Layer 12 of a small transformer language model trained on English Wikipedia (16 layers, counted from 0, width 128).
Take only the direct path to the model's output, skipping the later layers: a vector added to the residual stream pushes a token's score in proportion to its dot product with that token's output vector.

Output vectors of the tokens that the questions are about. A number n stands for n times 0.02.
"attendance": 11 -1 6 -7 5 -17 26 15 0 -8 -20 -17 -1 -33 24 8 37 12 -9 36 -1 20 8 -12 8 8 12 -7 -4 -92 -33 3 -11 62 -20 45 -14 13 4 37 8 23 13 -46 19 17 -15 -18 -26 -24 -39 23 -3 14 -41 -43 39 -1 -43 0 -20 -17 19 1 2 26 1 -6 1 -1 24 10 7 7 -22 11 -45 -22 -21 -9 35 -1 -45 7 -1 -14 23 -15 19 -13 -30 39 -11 -13 -41 -10 -11 -43 36 5 -28 48 2 -3 42 -3 19 -7 3 1 -2 -34 -25 39 -8 16 -30 -23 -13 13 -9 -10 -16 5 -6 -37 7 1
"other": 10 -4 -28 0 13 -22 14 -16 -39 -6 16 5 -26 -1 18 -11 -1 11 -18 31 1 -1 -46 7 37 -26 15 -32 -9 -50 4 19 36 11 -5 -19 -28 -5 -48 6 18 -17 -36 -24 -1 11 22 27 -18 -33 -4 -13 26 -2 15 -9 -18 -39 0 9 -52 28 14 -35 -19 17 10 5 14 7 25 17 29 15 -4 -11 -37 -5 11 -23 37 7 -16 9 -14 1 53 13 -1 -21 -12 25 -23 -10 13 -10 15 -27 -22 -3 -3 28 15 11 7 -5 -28 -23 16 23 2 -11 22 -4 -36 11 -14 -36 8 -1 43 1 -1 -19 36 -23 -3 -3
"esis": 7 -40 -29 -27 -25 0 -19 -5 -18 -8 -10 -29 38 -5 7 -6 32 19 36 21 -12 4 -14 -8 12 1 22 -23 -14 -32 -40 -20 -4 14 20 15 -21 -22 12 10 33 14 16 -33 19 4 -2 2 -7 -6 -11 24 32 36 -3 -1 1 -50 4 -9 -32 11 68 -16 19 -16 18 21 -25 29 12 -4 3 19 -28 -9 -17 23 1 -20 23 -7 -18 14 -10 2 13 8 13 -21 -5 -6 11 -22 -5 18 -39 -27 -8 52 -21 -7 6 18 -33 -13 34 -20 14 15 11 17 -19 -8 9 -8 3 -14 -16 21 16 -30 -20 50 16 -35 -36 0
"ories": 20 -23 8 -2 -27 7 19 -38 -33 -11 -12 -29 24 6 36 -4 -37 -12 -17 0 -29 -8 -1 25 4 1 -16 -24 8 -50 -43 -21 21 18 33 -9 -1 -13 21 25 -11 3 -32 11 17 -18 22 -3 36 10 -45 15 18 -25 -12 -13 6 -7 30 -30 -25 -4 26 -13 13 31 19 21 -4 34 15 17 -22 8 -26 -62 -2 -6 5 -32 -3 -30 -33 25 -28 -25 22 6 14 -7 21 4 -18 -8 -20 -5 1 12 3 15 -7 -2 -29 3 27 -28 -10 -22 1 -14 -13 0 -12 -1 7 -32 -10 -11 10 -12 -13 -29 -23 -12 -10 -25 -36 7
"Press": -8 -17 2 -13 57 -8 -20 -20 23 1 -16 2 20 7 17 -3 31 12 18 48 26 8 28 -17 6 6 -20 -22 -11 -12 -22 -9 -5 41 21 15 -6 7 21 31 -7 -5 0 1 31 5 -19 2 -11 -10 -22 1 7 6 -19 -8 3 -23 5 -8 -5 4 -2 -29 21 -6 7 35 -15 32 12 29 31 13 -12 -21 -17 -8 3 6 36 -12 -1 -33 -40 2 40 26 -5 17 14 29 4 -15 -17 -18 17 -35 1 20 -16 14 -13 -10 22 -19 14 -8 36 3 -9 8 -33 36 9 17 -12 -27 3 0 13 -8 -9 -8 -4 -25 13 -27
"honor ": 19 -16 -42 27 12 3 -56 1 -25 -6 -9 -3 -7 -5 -1 3 -12 18 -6 31 -35 32 -1 -17 -32 -14 0 4 -4 -87 -15 -23 -11 43 7 3 -14 -18 -23 23 -20 34 -3 3 9 17 -61 -13 -18 25 -17 -26 -6 -9 -14 8 69 1 -34 11 -27 24 8 8 28 19 14 -16 19 -18 -23 -11 -15 10 -34 21 -30 2 -36 -20 45 -41 12 11 -15 -4 45 6 60 -3 13 -12 2 -20 -8 -22 -44 -15 -1 30 -8 12 -15 -8 15 -21 40 -4 -15 -8 -17 -5 -5 21 2 -9 7 8 -5 15 13 0 -11 19 3 -43 -7 -8
"lear": 44 -17 20 11 -31 -31 -17 1 9 0 32 -9 1 -19 24 14 33 18 -4 -23 -21 -4 4 -45 0 12 10 -36 -11 -79 -31 -6 -33 11 -6 -9 -36 11 41 33 -1 -7 -10 -10 -12 29 11 16 -5 2 -13 15 -32 -18 7 -6 13 -11 7 -25 -16 -30 13 -8 22 5 -18 -4 -20 7 17 9 -4 12 -26 -28 -20 19 -32 -17 -7 -19 -21 10 -13 -14 20 -1 2 -9 9 12 17 -5 7 28 -27 -18 20 7 0 -22 -1 -37 19 -19 11 2 20 -21 23 -41 -26 9 2 7 -29 18 -16 9 -8 -8 -7 3 17 -22 -21 -4
"Japanese": -9 -25 -27 -7 15 5 -4 -6 1 -5 -3 6 5 13 -15 13 10 16 12 25 -31 19 -38 -29 10 -3 -7 -18 13 -47 -14 -28 -29 48 -9 13 8 27 -5 -6 -9 26 -51 -3 3 34 -23 15 -17 -6 2 23 8 -55 -27 -14 0 -23 19 -12 -55 -9 12 -6 21 7 8 43 10 20 -23 -6 11 8 -32 0 -18 -5 -16 7 38 -16 4 11 -13 5 -7 10 -5 -36 7 -17 -1 -26 11 -12 -9 -14 4 32 -14 -6 14 13 6 -25 6 -7 -1 22 21 25 -31 14 5 2 2 -18 -24 31 -17 -7 5 6 -16 -36 -35 -21
"ements": 22 -24 -18 -20 -20 -13 9 -2 -2 -17 -4 -27 -2 1 18 6 16 26 -2 -28 -15 -27 -6 6 -9 51 -24 -16 3 -49 -6 -22 -17 11 21 -1 -13 -20 -8 25 -31 5 -33 -34 29 13 3 -30 -1 11 -39 43 4 13 11 5 25 -26 36 -26 -27 8 1 -17 15 17 -23 18 18 43 4 15 7 14 9 -25 -38 -39 -15 -10 -7 7 -33 19 -5 -13 13 20 -14 -47 37 11 -16 -22 7 -1 -12 -4 4 8 -5 -14 12 47 -11 3 -7 -39 25 8 3 -17 0 15 -5 19 -36 -1 -13 -3 -9 -19 4 13 -11 33 -13 -6
"sible ": 22 -18 6 6 3 -5 -21 -5 3 -14 -5 -2 25 45 -14 -5 1 -10 -9 18 -1 9 -6 -9 -20 7 -11 -15 -5 -59 -18 4 -11 13 -2 29 -9 17 -5 22 23 -6 -32 -19 16 1 -15 5 -20 -29 13 42 26 -35 -10 15 -23 -18 12 33 -20 27 -14 12 24 20 20 -13 -40 13 -25 7 19 17 15 -19 -39 3 -32 -37 38 -29 -25 -23 25 -31 -1 -12 -7 1 39 17 -5 -18 -2 -15 -23 10 -8 17 -5 2 -56 39 29 -6 -5 8 -27 20 35 -28 5 -3 -4 12 -20 -18 -35 4 -1 -24 -15 33 -11 -12 -8 -7
"English": -7 -5 -15 26 -6 -8 14 -13 -11 -3 18 8 15 3 2 44 17 23 -1 19 9 -16 -28 0 4 1 8 -9 5 -35 -6 -7 2 39 -13 6 -11 -2 1 1 -7 2 -12 14 4 -6 -12 11 -29 6 12 -5 12 -30 -24 10 17 -24 -4 -1 -21 8 1 9 -3 8 30 4 10 13 -14 2 -15 3 -14 9 -4 -22 -22 1 28 -24 -24 4 -3 -30 17 -6 12 -19 6 -4 1 -11 -8 -27 13 -32 -8 20 -20 9 0 -9 22 7 1 -13 -4 21 -4 8 -4 -11 -2 -15 -6 -11 -4 32 5 -2 32 -12 9 -40 -34 -19
"CET": 5 -19 2 -12 12 4 2 -10 21 -8 22 48 31 -12 31 28 7 -1 -5 -10 -26 17 -20 20 -8 -13 -32 -3 8 -42 5 -20 -35 35 -31 10 7 4 2 43 -25 -25 -17 8 43 2 2 6 1 -12 -16 -1 19 -9 -47 -24 6 -14 -11 5 -39 -5 -13 13 -5 10 -13 -9 -1 -13 23 21 27 4 -40 -7 -16 -30 -24 -4 26 5 5 -24 -19 -18 10 -31 20 -43 13 11 -1 -28 21 -13 -3 -46 10 27 -3 3 10 -6 1 -21 19 -17 10 25 13 -8 12 24 -8 -14 -3 7 -5 13 16 -27 3 21 6 23 3 -1
"://": 31 -43 -53 -48 -7 -14 -16 -19 23 -6 21 57 12 -24 -6 18 32 8 11 70 -45 8 -42 -47 20 -19 -50 -48 -13 -74 -30 -39 -24 53 -19 31 -39 -44 -36 22 3 25 -36 -41 41 52 -42 0 -19 18 -37 2 -4 -26 6 -63 39 -7 -35 22 -41 17 -2 2 -19 49 -10 35 42 -29 25 12 -4 28 -36 -13 -1 10 5 -49 93 -70 -17 -24 -54 12 49 -43 -18 -23 31 -26 -33 -14 -9 7 -28 27 -29 38 -43 0 -49 -39 37 5 45 -55 15 -10 -20 16 -4 35 -3 -23 -40 -22 -35 20 11 -33 -49 22 -10 -29 -44 -3
"ec ": 1 -22 30 14 24 -15 -22 -9 16 -12 14 21 13 8 -2 3 -11 8 31 0 11 6 -30 12 -22 -3 -3 -29 12 -39 -8 -28 23 -1 3 14 -17 35 -20 4 -3 14 -7 -4 9 -9 9 23 -3 0 13 12 -2 -22 10 -20 25 24 18 34 -12 -13 14 29 -2 -22 11 6 7 26 22 20 -1 11 -9 4 -31 -26 0 -15 -4 -18 -2 0 2 -18 -2 1 3 -26 -6 -17 -7 -16 8 -13 -11 -23 0 38 -30 3 -7 -14 -3 12 6 -33 54 -2 25 -10 -14 0 6 14 11 3 16 25 12 -22 -7 12 16 1 -37 -3
"compli": 24 -1 -3 -21 -9 -12 -7 -1 -2 2 -13 14 5 16 27 18 2 1 6 17 -6 -12 19 -7 -13 21 21 -25 -3 -78 -19 -4 -23 33 -3 34 -41 15 1 28 1 14 -26 -8 -9 6 -14 -27 -31 -12 1 2 24 -30 9 -48 29 -10 -19 -5 -27 23 32 -26 8 12 14 12 8 15 3 7 7 0 -11 -19 -12 8 11 -20 2 -46 3 23 -29 13 24 3 8 -29 -5 25 -27 -6 -5 -20 -40 -9 7 1 -23 -26 5 -2 27 1 23 -21 -19 -7 4 0 -6 -6 -9 -31 -12 -11 -43 7 10 -3 -20 -14 -5 -22 -3 -25
"new ": 14 26 -31 19 9 -5 16 -4 -16 0 12 12 -47 -14 -16 -14 14 -7 14 -2 -11 14 29 3 23 -15 14 9 -21 -48 6 -35 -19 23 9 -6 -27 5 -14 9 -29 13 -35 -29 -19 1 19 22 -11 -20 -5 -4 20 -8 19 -20 -2 -24 -17 15 -25 4 -7 -3 -6 -6 -31 20 -6 -28 -14 1 6 -1 16 4 1 1 26 5 -8 -19 -1 10 -16 5 -3 -2 -8 -5 8 19 4 11 19 0 -3 15 -14 12 31 0 2 6 -1 -30 6 -2 -7 6 -4 -18 25 1 -21 18 -8 -13 -14 2 -7 9 -11 8 -20 -32 1 25
"battle": 16 -15 17 11 4 -11 25 -3 -2 -4 -35 -11 -2 5 12 -18 27 31 -22 14 -18 -6 -22 -33 14 8 -7 1 -8 -87 -22 5 2 37 11 -16 27 -1 -2 24 5 27 -28 14 22 -5 -26 22 -8 3 0 21 21 -2 -2 -30 14 -9 0 -21 -31 -4 36 -19 -4 29 12 22 32 -19 0 9 -18 16 -32 -10 -24 -1 -20 10 35 -19 -34 27 -28 -3 -4 17 25 -20 -17 -1 -16 -3 4 -6 -7 -2 -8 17 -18 -7 -20 6 -12 -12 4 -2 -9 14 -14 19 -18 13 -12 0 -12 8 -7 10 5 0 -6 20 -2 -31 13 7
"aque ": 8 -19 -20 -11 8 -33 0 -8 -2 -16 6 -5 11 -24 -16 7 -3 -3 1 -12 29 14 -28 -23 9 -30 -34 -25 -5 -30 -29 6 -26 9 4 -15 -3 -20 -36 16 11 4 -39 3 4 13 -16 0 -13 -33 -26 -20 19 19 6 -3 -24 7 -21 36 -14 -12 17 8 -4 -1 1 1 11 13 -9 0 6 18 12 -28 -39 4 -30 6 24 -2 -23 -7 -27 23 12 -14 -14 4 41 -13 -4 -35 3 -21 -21 -8 -2 40 -29 37 -28 -12 -11 -16 20 1 -13 -6 23 -40 21 20 6 0 -11 -19 -30 11 15 -31 5 69 12 3 12 12
"aries": -2 -39 -29 -27 -33 -18 30 -35 21 -13 6 -9 -1 -4 28 9 -1 3 12 19 5 -24 -33 -25 -40 37 -3 -22 -15 -56 13 -18 -38 14 20 6 11 -6 15 24 23 -3 -27 -33 16 -17 -3 9 28 4 -14 40 -5 4 -3 -23 43 -27 23 -28 -23 18 21 -22 3 33 9 25 -16 14 1 8 -9 10 -42 -17 -32 -10 23 -9 10 -2 -25 1 2 -6 33 -12 -18 -1 17 13 12 -22 -27 2 15 -5 -4 -12 -21 39 12 15 -3 -22 24 -6 -14 26 -10 -2 -34 7 -2 -29 -1 -19 -15 11 7 -26 1 3 -7 -7 -4 -5
"may ": 29 -21 -6 -7 -27 1 0 -23 -6 3 -29 -17 10 21 30 -13 3 -17 3 -31 -12 -6 -11 5 17 -28 -13 -50 14 -44 12 -29 2 16 -26 -30 -9 6 -24 9 -2 9 -39 4 -5 -27 2 -14 -17 3 28 8 -13 -31 3 -11 10 24 3 -25 -5 -4 -21 -13 -20 -16 9 26 18 27 -9 40 -11 11 6 -8 -34 -14 -28 -26 32 2 17 -8 4 4 3 -7 35 4 -18 23 -15 10 -15 -24 -50 -31 -1 -12 23 22 8 -17 -8 -2 2 -41 -4 -12 -22 8 -8 -3 -17 -19 8 2 29 -18 13 -2 4 21 26 -7 -34 -35
"respectively": 40 -54 -11 -36 -6 9 -17 15 -13 -1 35 14 35 -41 40 -8 -18 24 -18 18 -44 -8 11 -20 35 20 11 -63 -29 -72 -36 -13 44 51 -22 -18 3 -23 -10 9 -11 -68 -42 -32 -13 31 -6 15 7 -9 -23 -17 9 -3 29 -36 -2 -25 37 0 -8 -11 -4 -37 -12 16 -1 59 47 28 6 22 20 4 8 3 -48 -62 8 -26 45 -41 20 27 7 5 11 9 -7 19 -32 19 -10 4 4 0 -15 -18 -10 36 -29 -2 7 -29 -10 -33 43 12 1 -1 -45 -39 5 -34 -5 0 -23 -47 -58 24 63 -7 -24 -18 14 2 -17 -39
"ounds": 25 -35 9 -6 -7 18 10 -16 -19 -13 -42 -13 7 -7 33 -18 -3 35 -36 -11 -22 24 -9 -11 14 14 -30 -26 -5 -70 -19 -6 6 13 -20 -7 -2 -3 -13 34 -8 26 13 -41 24 25 -28 28 -32 -28 -14 10 22 1 16 -6 12 -25 -27 17 -10 4 3 -12 -17 13 21 6 -5 16 6 14 -5 15 -12 -7 -11 -43 10 10 34 -10 -18 -17 -24 31 9 10 -11 -9 -14 16 -14 -18 -2 7 -6 7 11 -26 11 -20 -10 29 -1 -12 37 4 9 11 -10 7 -2 -9 17 9 -9 -32 2 16 1 -27 -7 -18 5 1 -51 -20

Each question shows what one neuron of this layer's MLP adds at an activation of 1. A number n stands for n times 0.0043.

n238: -3 -19 9 -14 0 0 -36 -12 -2 15 21 -24 25 3 18 -2 -18 2 -2 11 2 26 6 6 -3 -5 5 12 0 12 19 -5 -28 -7 10 -2 11 -1 1 -14 -2 9 10 -9 -16 7 9 -10 -13 4 -27 -15 9 -14 4 -2 -17 -15 2 -20 15 33 23 -33 -7 -1 -13 -18 -5 13 9 20 -6 5 26 14 -19 8 -19 7 22 -20 4 -13 12 14 -26 18 16 10 7 23 18 4 -1 -23 -2 6 23 9 28 11 -29 5 -11 -2 22 18 -10 -14 56 -7 -3 -12 -7 -1 5 -9 -23 9 8 -15 -14 2 -3 -32 0 22
Which of these tokens does it push up most? "sible "

n394: -13 21 -20 -8 1 -14 5 -16 8 2 -11 -12 0 -3 1 21 5 -12 12 -13 -8 -2 -25 -19 4 4 15 -15 -1 -18 0 -4 -4 33 -15 -12 17 12 -1 41 -14 -25 13 41 20 22 -7 -9 10 14 8 15 -18 -11 4 6 -12 -3 1 3 8 -5 2 -12 -39 11 10 -19 5 8 -6 -19 -29 -6 -4 -1 3 -10 21 -4 37 -3 -5 11 16 -37 5 25 4 -17 -5 12 -14 28 -31 11 14 23 -9 -26 0 2 1 -4 -19 3 -4 -13 -9 6 -15 -1 18 26 -16 -3 26 8 14 1 -18 -5 4 -11 -9 -11 19 14
Which of these tokens does it push up most? "battle"

n467: 10 -15 -4 -18 -15 9 -27 -10 14 -2 -22 2 -15 -15 19 4 21 -4 9 5 -3 -3 -2 -7 -8 36 -3 27 19 0 -3 21 19 0 -13 -16 -4 -7 -5 -10 -23 -30 8 -4 15 -19 -8 6 3 -18 -12 26 21 19 -12 10 -14 -22 11 -3 -16 1 -1 9 -12 -28 -12 -5 -13 21 23 -5 -14 -14 -3 -14 -1 12 28 -3 8 -5 10 33 18 -8 -22 1 -4 40 4 21 -17 -7 25 23 3 -12 -2 -5 -32 -8 3 -11 -35 0 18 17 -24 10 -17 12 17 -15 10 -15 -1 0 1 30 3 6 -5 -1 -29 -6 1 5
Which two tokens does it push up most, strongest first? "respectively", "esis"

n194: 9 -12 -20 7 22 2 8 13 30 25 6 -2 0 -14 16 3 17 -3 23 -20 -40 11 0 -13 5 11 18 26 24 3 7 3 22 40 -8 -10 26 -12 6 3 -15 -2 -6 -24 2 0 7 -11 -5 19 13 -16 11 -4 0 1 -1 24 15 -26 14 -1 -13 -6 24 -1 17 -12 -3 5 -8 15 -16 -8 -19 7 8 0 21 5 10 -20 3 9 5 7 5 26 -19 6 -36 -21 -2 26 -6 20 9 -5 -25 -1 -5 3 -8 -28 -16 21 -3 1 5 -36 -5 -2 1 15 37 -10 -9 -9 5 -8 -2 -4 -11 11 4 -22 -5 -6
Which of these tokens does it push up most? "respectively"

n244: -30 -4 17 15 27 37 -7 -3 6 -4 2 10 0 18 -9 8 -31 -9 -9 17 -8 -21 9 -35 -8 1 33 -4 16 -5 -20 17 25 -10 -5 -5 27 -3 -23 36 -4 26 6 -19 -16 -4 -11 17 -5 3 16 -10 6 -32 -15 1 11 -29 -13 4 -19 -1 7 -21 10 4 -10 -3 -6 11 -43 37 9 7 14 -3 -6 -9 12 25 -7 -19 -7 11 24 -1 -14 -8 10 21 -1 5 13 -7 7 2 18 5 -18 13 6 -1 7 41 12 7 3 43 18 -8 7 -18 20 -14 -21 -23 -17 -3 -17 2 0 -6 -5 -10 18 22 -17 -4
Which three tokens does it push up most, strongest first? "sible ", "respectively", "ounds"

n54: -41 5 -17 1 -4 -6 -17 7 -22 -15 11 -37 -4 3 24 31 5 -6 38 23 10 -12 -6 -9 -11 -7 -41 11 15 13 10 15 -6 35 -14 9 10 22 -6 -2 -11 -6 -9 2 0 -2 -17 8 -1 28 -16 -5 -1 3 -9 21 23 -12 0 11 -13 12 -18 -2 8 3 33 -17 30 13 -11 -8 21 -15 7 7 5 10 16 15 -3 17 -11 12 -2 -4 14 15 12 34 -2 -9 9 27 23 -8 -29 -7 20 -9 -14 -18 12 -16 2 8 19 -7 -16 12 21 -15 7 14 -16 16 -10 -6 -11 10 -27 -14 3 -10 5 -10 -1 5
Which three tokens does it push up most, strongest first? "honor ", "English", "Japanese"

n182: -17 -10 -16 -15 31 5 0 -1 -5 -13 11 0 1 -9 7 13 4 -1 -9 3 13 -40 -27 -21 -2 3 -7 -22 -4 14 12 8 -4 13 -16 -6 30 -21 -5 -6 10 -10 11 7 -10 -6 -18 -8 9 4 41 -32 -7 9 -23 13 3 1 29 0 -6 -18 0 13 -26 17 17 -11 9 -12 17 -5 -9 -16 30 -18 10 -2 -16 -1 17 -21 -19 6 -4 21 -9 -2 1 25 25 -13 7 10 3 12 8 0 15 15 16 -18 32 19 -2 -3 -5 -28 19 11 25 -15 -19 17 22 -26 -16 -12 0 -28 0 11 28 3 -8 0 32 20
Which of these tokens does it push up most? "aque "

n393: 4 -44 -1 -22 1 -10 -21 -6 6 -19 -21 2 18 6 15 7 -16 -11 2 5 -10 -12 -22 -9 23 -1 -22 -19 -12 -5 -19 -5 15 -10 6 -12 -12 -5 14 -2 16 25 0 3 14 9 14 -6 2 8 -16 8 9 -4 -5 25 -20 8 -10 13 24 5 -1 11 2 -9 9 -39 2 6 15 -3 15 8 -10 -14 -16 -11 5 -8 -50 24 -6 -7 -3 -22 -26 -17 15 14 -3 -11 18 36 -13 14 -35 12 17 21 15 26 -5 -8 18 15 6 -14 23 -8 -5 9 -7 -35 -25 32 -3 -3 -27 3 -7 -6 2 17 39 -26 20 12
Which of these tokens does it push up most? "esis"

n42: 18 -17 24 23 -6 0 7 -32 -9 -2 -9 -13 -1 -10 19 8 -10 10 18 -3 7 31 10 0 -25 11 9 -4 4 -26 -18 -9 32 -42 1 10 -27 7 0 3 4 22 7 18 -4 17 10 1 36 -11 8 8 16 -5 -22 -17 25 -13 11 -10 4 4 45 7 -28 -21 -18 -4 15 -8 -7 -10 -6 0 14 22 -7 -6 15 2 14 -10 0 -14 23 -3 -23 38 4 6 -24 12 12 29 3 4 5 -7 -5 32 -10 21 9 -20 -3 -25 4 -12 -21 -5 -11 16 14 -9 10 18 -24 -31 8 -44 8 -28 7 -7 29 2 -14 -10
Pushed down most: "://"

n378: 11 2 14 18 17 27 9 7 -1 -13 -23 3 3 -4 18 7 13 -35 13 11 -23 19 38 -32 4 2 -17 -27 9 -25 25 -7 -29 -9 8 0 7 2 1 9 -1 10 5 31 14 4 17 15 -13 2 -8 -15 -11 9 18 1 -21 1 5 -19 -24 9 -4 13 -15 8 -11 -7 12 -23 32 -10 10 0 5 -16 -4 26 12 4 -14 -6 4 2 4 21 6 -11 -4 11 18 9 -14 -3 9 11 7 6 -10 24 1 -4 14 -19 -19 10 0 11 11 -5 25 -5 -4 3 -11 14 11 -16 -5 -10 4 -27 -1 14 24 -13 7 34
Pushed down most: "English"

n509: -21 -14 5 -9 15 2 -7 -4 -15 36 -10 -2 -26 -2 1 6 -19 -19 -10 17 2 -7 -1 -8 32 -14 -4 8 7 27 -9 -7 3 -3 7 -3 10 0 5 -4 4 -14 11 -9 2 -2 -3 23 -12 7 9 12 4 -11 10 8 -2 -26 -10 -6 1 -11 -18 15 8 -17 -27 9 4 21 -13 7 15 21 15 22 3 -5 -6 7 -4 -10 5 16 22 2 7 -3 -24 9 -26 -11 -12 -31 -4 27 -21 -6 6 -13 16 15 -11 8 23 -7 30 -20 -14 18 31 0 0 4 4 -26 18 -33 -25 11 -24 -3 -11 -21 -15 2 -5 -5
Pushed down most: "battle"

n296: 4 4 -7 24 6 -13 -9 -21 18 16 -2 -12 23 6 18 -28 -20 11 2 12 2 -14 -41 -10 24 -18 25 -8 -41 4 -25 -31 39 -7 -5 -6 -2 -6 22 5 -4 -9 -16 -18 19 0 17 3 -14 -18 7 -5 -5 -1 -27 -3 12 -11 -3 8 35 16 -25 -7 -31 20 32 20 45 -9 -11 -5 19 0 14 -6 0 -12 -23 27 -18 -7 -2 -7 -7 6 -9 9 -1 -11 28 -9 1 -1 -11 3 -30 -16 8 12 -1 13 26 -2 -11 14 -7 -4 -17 16 1 9 26 10 -38 24 29 -1 3 42 -8 -7 0 -13 -4 10 11 -15
Which of these tokens does it push up most? "respectively"

n274: 34 5 6 -24 -31 -15 -3 42 20 23 10 11 10 8 -6 15 -8 -22 -7 6 4 -6 -9 27 5 -9 18 6 -16 0 12 -26 22 12 -7 29 -6 5 9 9 8 -1 4 6 -13 10 -8 7 -1 -6 -15 7 6 -3 17 9 -9 -18 -3 20 0 -8 -14 -11 2 -28 5 -1 3 -18 11 -12 4 28 -19 -5 7 -21 -5 19 -1 -18 1 -6 13 -31 14 -5 -25 -4 -28 -4 -6 31 -33 -6 -10 -9 28 19 -9 7 0 -23 -6 -6 2 -4 -16 14 -20 8 -7 -13 -32 19 -34 19 34 14 8 -33 27 -9 2 -8 10 -2
Which three tokens does it push up most, strongest first? "respectively", "attendance", "English"

n331: -8 17 6 17 -20 16 6 -11 13 5 -11 -1 -7 1 5 4 10 -1 -15 -22 17 -32 4 -8 0 -15 -17 -13 -6 -20 -15 1 -29 20 -37 -8 -25 -12 4 -15 9 29 4 -24 28 30 -7 -19 27 2 9 -39 -10 -20 20 25 8 23 6 6 15 -17 -6 -5 2 16 -19 -16 -26 12 0 6 12 -4 -5 -2 -4 -28 -2 11 5 0 21 11 -8 -3 -12 -9 5 -14 0 -13 -8 12 1 50 -7 -4 27 23 0 -2 1 -23 1 6 -3 11 -7 -7 7 -13 -19 -11 4 -12 17 14 -11 -18 -9 18 18 3 -21 3 15 26
Which of these tokens does it push up most? "lear"

n165: 24 14 0 3 24 4 18 7 -6 4 -27 7 10 -5 43 -18 -19 -9 5 1 -7 1 -8 10 -1 19 -31 -39 16 -2 28 -13 -3 5 -8 2 -3 6 -15 -14 -14 -2 16 35 6 5 8 2 -2 6 6 12 -7 19 5 1 -25 -1 -13 16 -28 -29 -37 -7 1 1 20 15 3 -26 6 10 -11 -16 -14 -16 -7 -11 -4 3 20 -9 1 16 29 2 -29 6 13 -13 -2 12 1 -28 -32 -7 -21 -20 33 15 0 -14 -1 -17 -9 4 -12 -16 -3 -20 7 -12 8 0 9 10 20 27 -28 41 -18 -12 -15 25 13 6 15 24
Which three tokens does it push up most, strongest first? "CET", "may ", "ec "

n158: -14 3 27 -2 -22 -11 -1 -3 15 27 -19 -4 6 -16 10 4 -4 -13 16 -2 -7 11 6 2 26 -12 -14 23 0 -9 -33 9 -20 13 5 4 5 0 5 66 -16 16 -19 -14 -9 14 -18 22 -2 29 -21 -4 -39 2 -4 -32 6 -10 5 11 24 -17 -22 -1 -6 -10 -1 45 -8 -17 6 6 10 -17 11 18 2 2 -2 -27 -1 -4 7 3 0 -16 13 13 4 -4 -8 -8 -17 -12 6 14 2 -11 -1 3 15 -1 -11 -18 0 19 23 -22 -13 7 -7 -4 20 -14 13 -3 26 20 8 20 4 8 14 18 1 -19 17 -21
Pushed down most: "other"

n128: -5 17 5 28 15 18 11 -17 -17 -16 4 -25 13 -21 -6 -4 -14 27 5 22 -11 -18 13 -4 20 -16 -14 -15 -16 1 7 -20 9 7 -2 -15 -9 13 5 -31 3 19 1 -3 -12 7 7 -9 4 9 -6 -7 -5 -13 2 -7 -12 -1 -14 26 -28 -10 26 -3 -17 -5 6 -30 -12 -36 -12 -19 -5 -21 20 -11 6 -18 -5 14 3 -27 -6 -21 23 4 18 21 8 -17 -14 0 6 -7 3 -28 -16 4 29 7 22 6 -1 -6 -9 -8 -7 17 8 17 -6 10 -8 9 -22 30 -11 30 -12 -22 6 -23 4 -10 9 -20 5 17
Which of these tokens does it push up most? "new "

n376: 8 5 -21 4 19 -17 16 -4 13 46 -1 -9 -15 20 40 -1 -11 1 9 2 -30 1 -17 33 -4 9 10 4 -38 8 -1 -1 -1 -14 13 8 -11 0 3 8 -11 2 7 -20 24 12 -4 -27 -1 8 17 7 3 -17 -1 10 -7 13 -22 -9 2 28 -10 0 -30 28 24 -32 -9 3 -10 -33 -21 13 -5 13 -16 5 -18 4 -18 12 20 4 -4 18 27 28 -5 6 -7 0 19 6 -18 2 24 24 -10 -4 4 -14 5 -29 -8 3 24 -28 27 -10 -6 -21 -12 -3 -10 -8 13 -9 -5 -19 4 18 -13 8 -16 -17 5 -1
Pushed down most: "aque "

n423: -18 -19 -29 -3 -16 19 16 21 -14 -5 -35 1 19 4 12 34 1 27 28 28 0 -5 -22 18 38 5 17 -16 7 -5 -10 5 23 13 -2 11 -3 3 15 19 14 -19 18 19 16 1 3 14 -3 -23 -4 0 -4 37 20 13 -23 -3 -4 -11 -31 13 -3 -17 -21 0 4 13 -22 -11 0 0 2 -14 16 12 -2 0 11 -2 2 -7 4 -1 15 -22 -12 0 -21 -1 -22 -18 -3 4 -13 11 7 9 17 7 12 15 1 -12 1 11 5 4 -1 13 -6 20 -10 -6 34 -14 27 17 -1 10 -17 2 10 -12 -43 29 -7 -7
Which of these tokens does it push up most? "esis"

n7: 20 1 -14 -18 6 14 -16 25 3 21 10 -2 -23 1 29 8 -28 7 -6 -21 6 -11 9 -29 -16 1 3 -5 -10 41 11 12 6 -47 8 2 6 1 15 11 5 -13 19 14 21 5 4 22 1 4 -14 26 37 8 -11 3 10 -24 7 12 16 5 5 6 -22 -14 8 9 26 -34 -9 3 25 -6 25 -8 9 1 34 -5 -8 -17 -8 -9 11 -10 1 2 -4 -27 24 8 -3 -11 -18 2 -10 21 14 -16 -18 1 -3 -23 -14 4 -3 18 5 27 -16 -23 -20 7 12 14 -10 -16 21 -6 0 11 6 -5 -12 -21 -8 -9
Which of these tokens does it push up most? "aries"

n392: -1 -4 1 25 -15 -16 -14 -5 -9 13 17 -21 2 -9 6 -20 6 15 21 18 -14 -1 20 -13 0 23 -23 4 1 -20 -11 36 7 -12 -13 -4 14 -10 -8 27 2 -14 -18 -24 4 2 6 -2 -27 -2 19 11 -14 -1 4 -5 6 9 -4 2 -20 10 -4 -11 -6 24 -11 -6 12 10 -15 -15 0 37 -3 -27 -10 6 -29 -7 11 36 0 10 -3 0 -22 -10 13 4 11 3 -1 7 -24 -13 -12 4 16 27 -10 -16 4 19 -3 -18 5 -25 -8 -11 4 15 -10 -12 32 8 46 13 -7 -6 -5 -17 17 11 17 14 20 -7
Pushed down most: "new "

n333: 4 19 22 6 -5 5 2 -16 -16 -28 -8 23 31 24 22 33 23 -21 0 -21 -5 9 30 -21 -7 -8 -1 0 -6 12 -18 0 -15 15 14 16 -30 -9 2 -3 -10 14 -15 15 -3 6 18 -14 33 0 12 0 4 15 5 4 -1 24 3 -5 27 22 1 -28 13 19 8 16 -14 -10 25 0 -8 -12 -2 -14 -2 17 2 31 17 -17 33 29 3 14 -20 -17 21 15 -20 27 -13 14 9 -6 -9 14 21 -16 -45 -19 -5 24 12 10 -2 -13 -6 11 -2 -2 0 3 7 -13 -17 0 5 -3 2 63 18 -5 -8 -10 15 6
Which of these tokens does it push up most? "compli"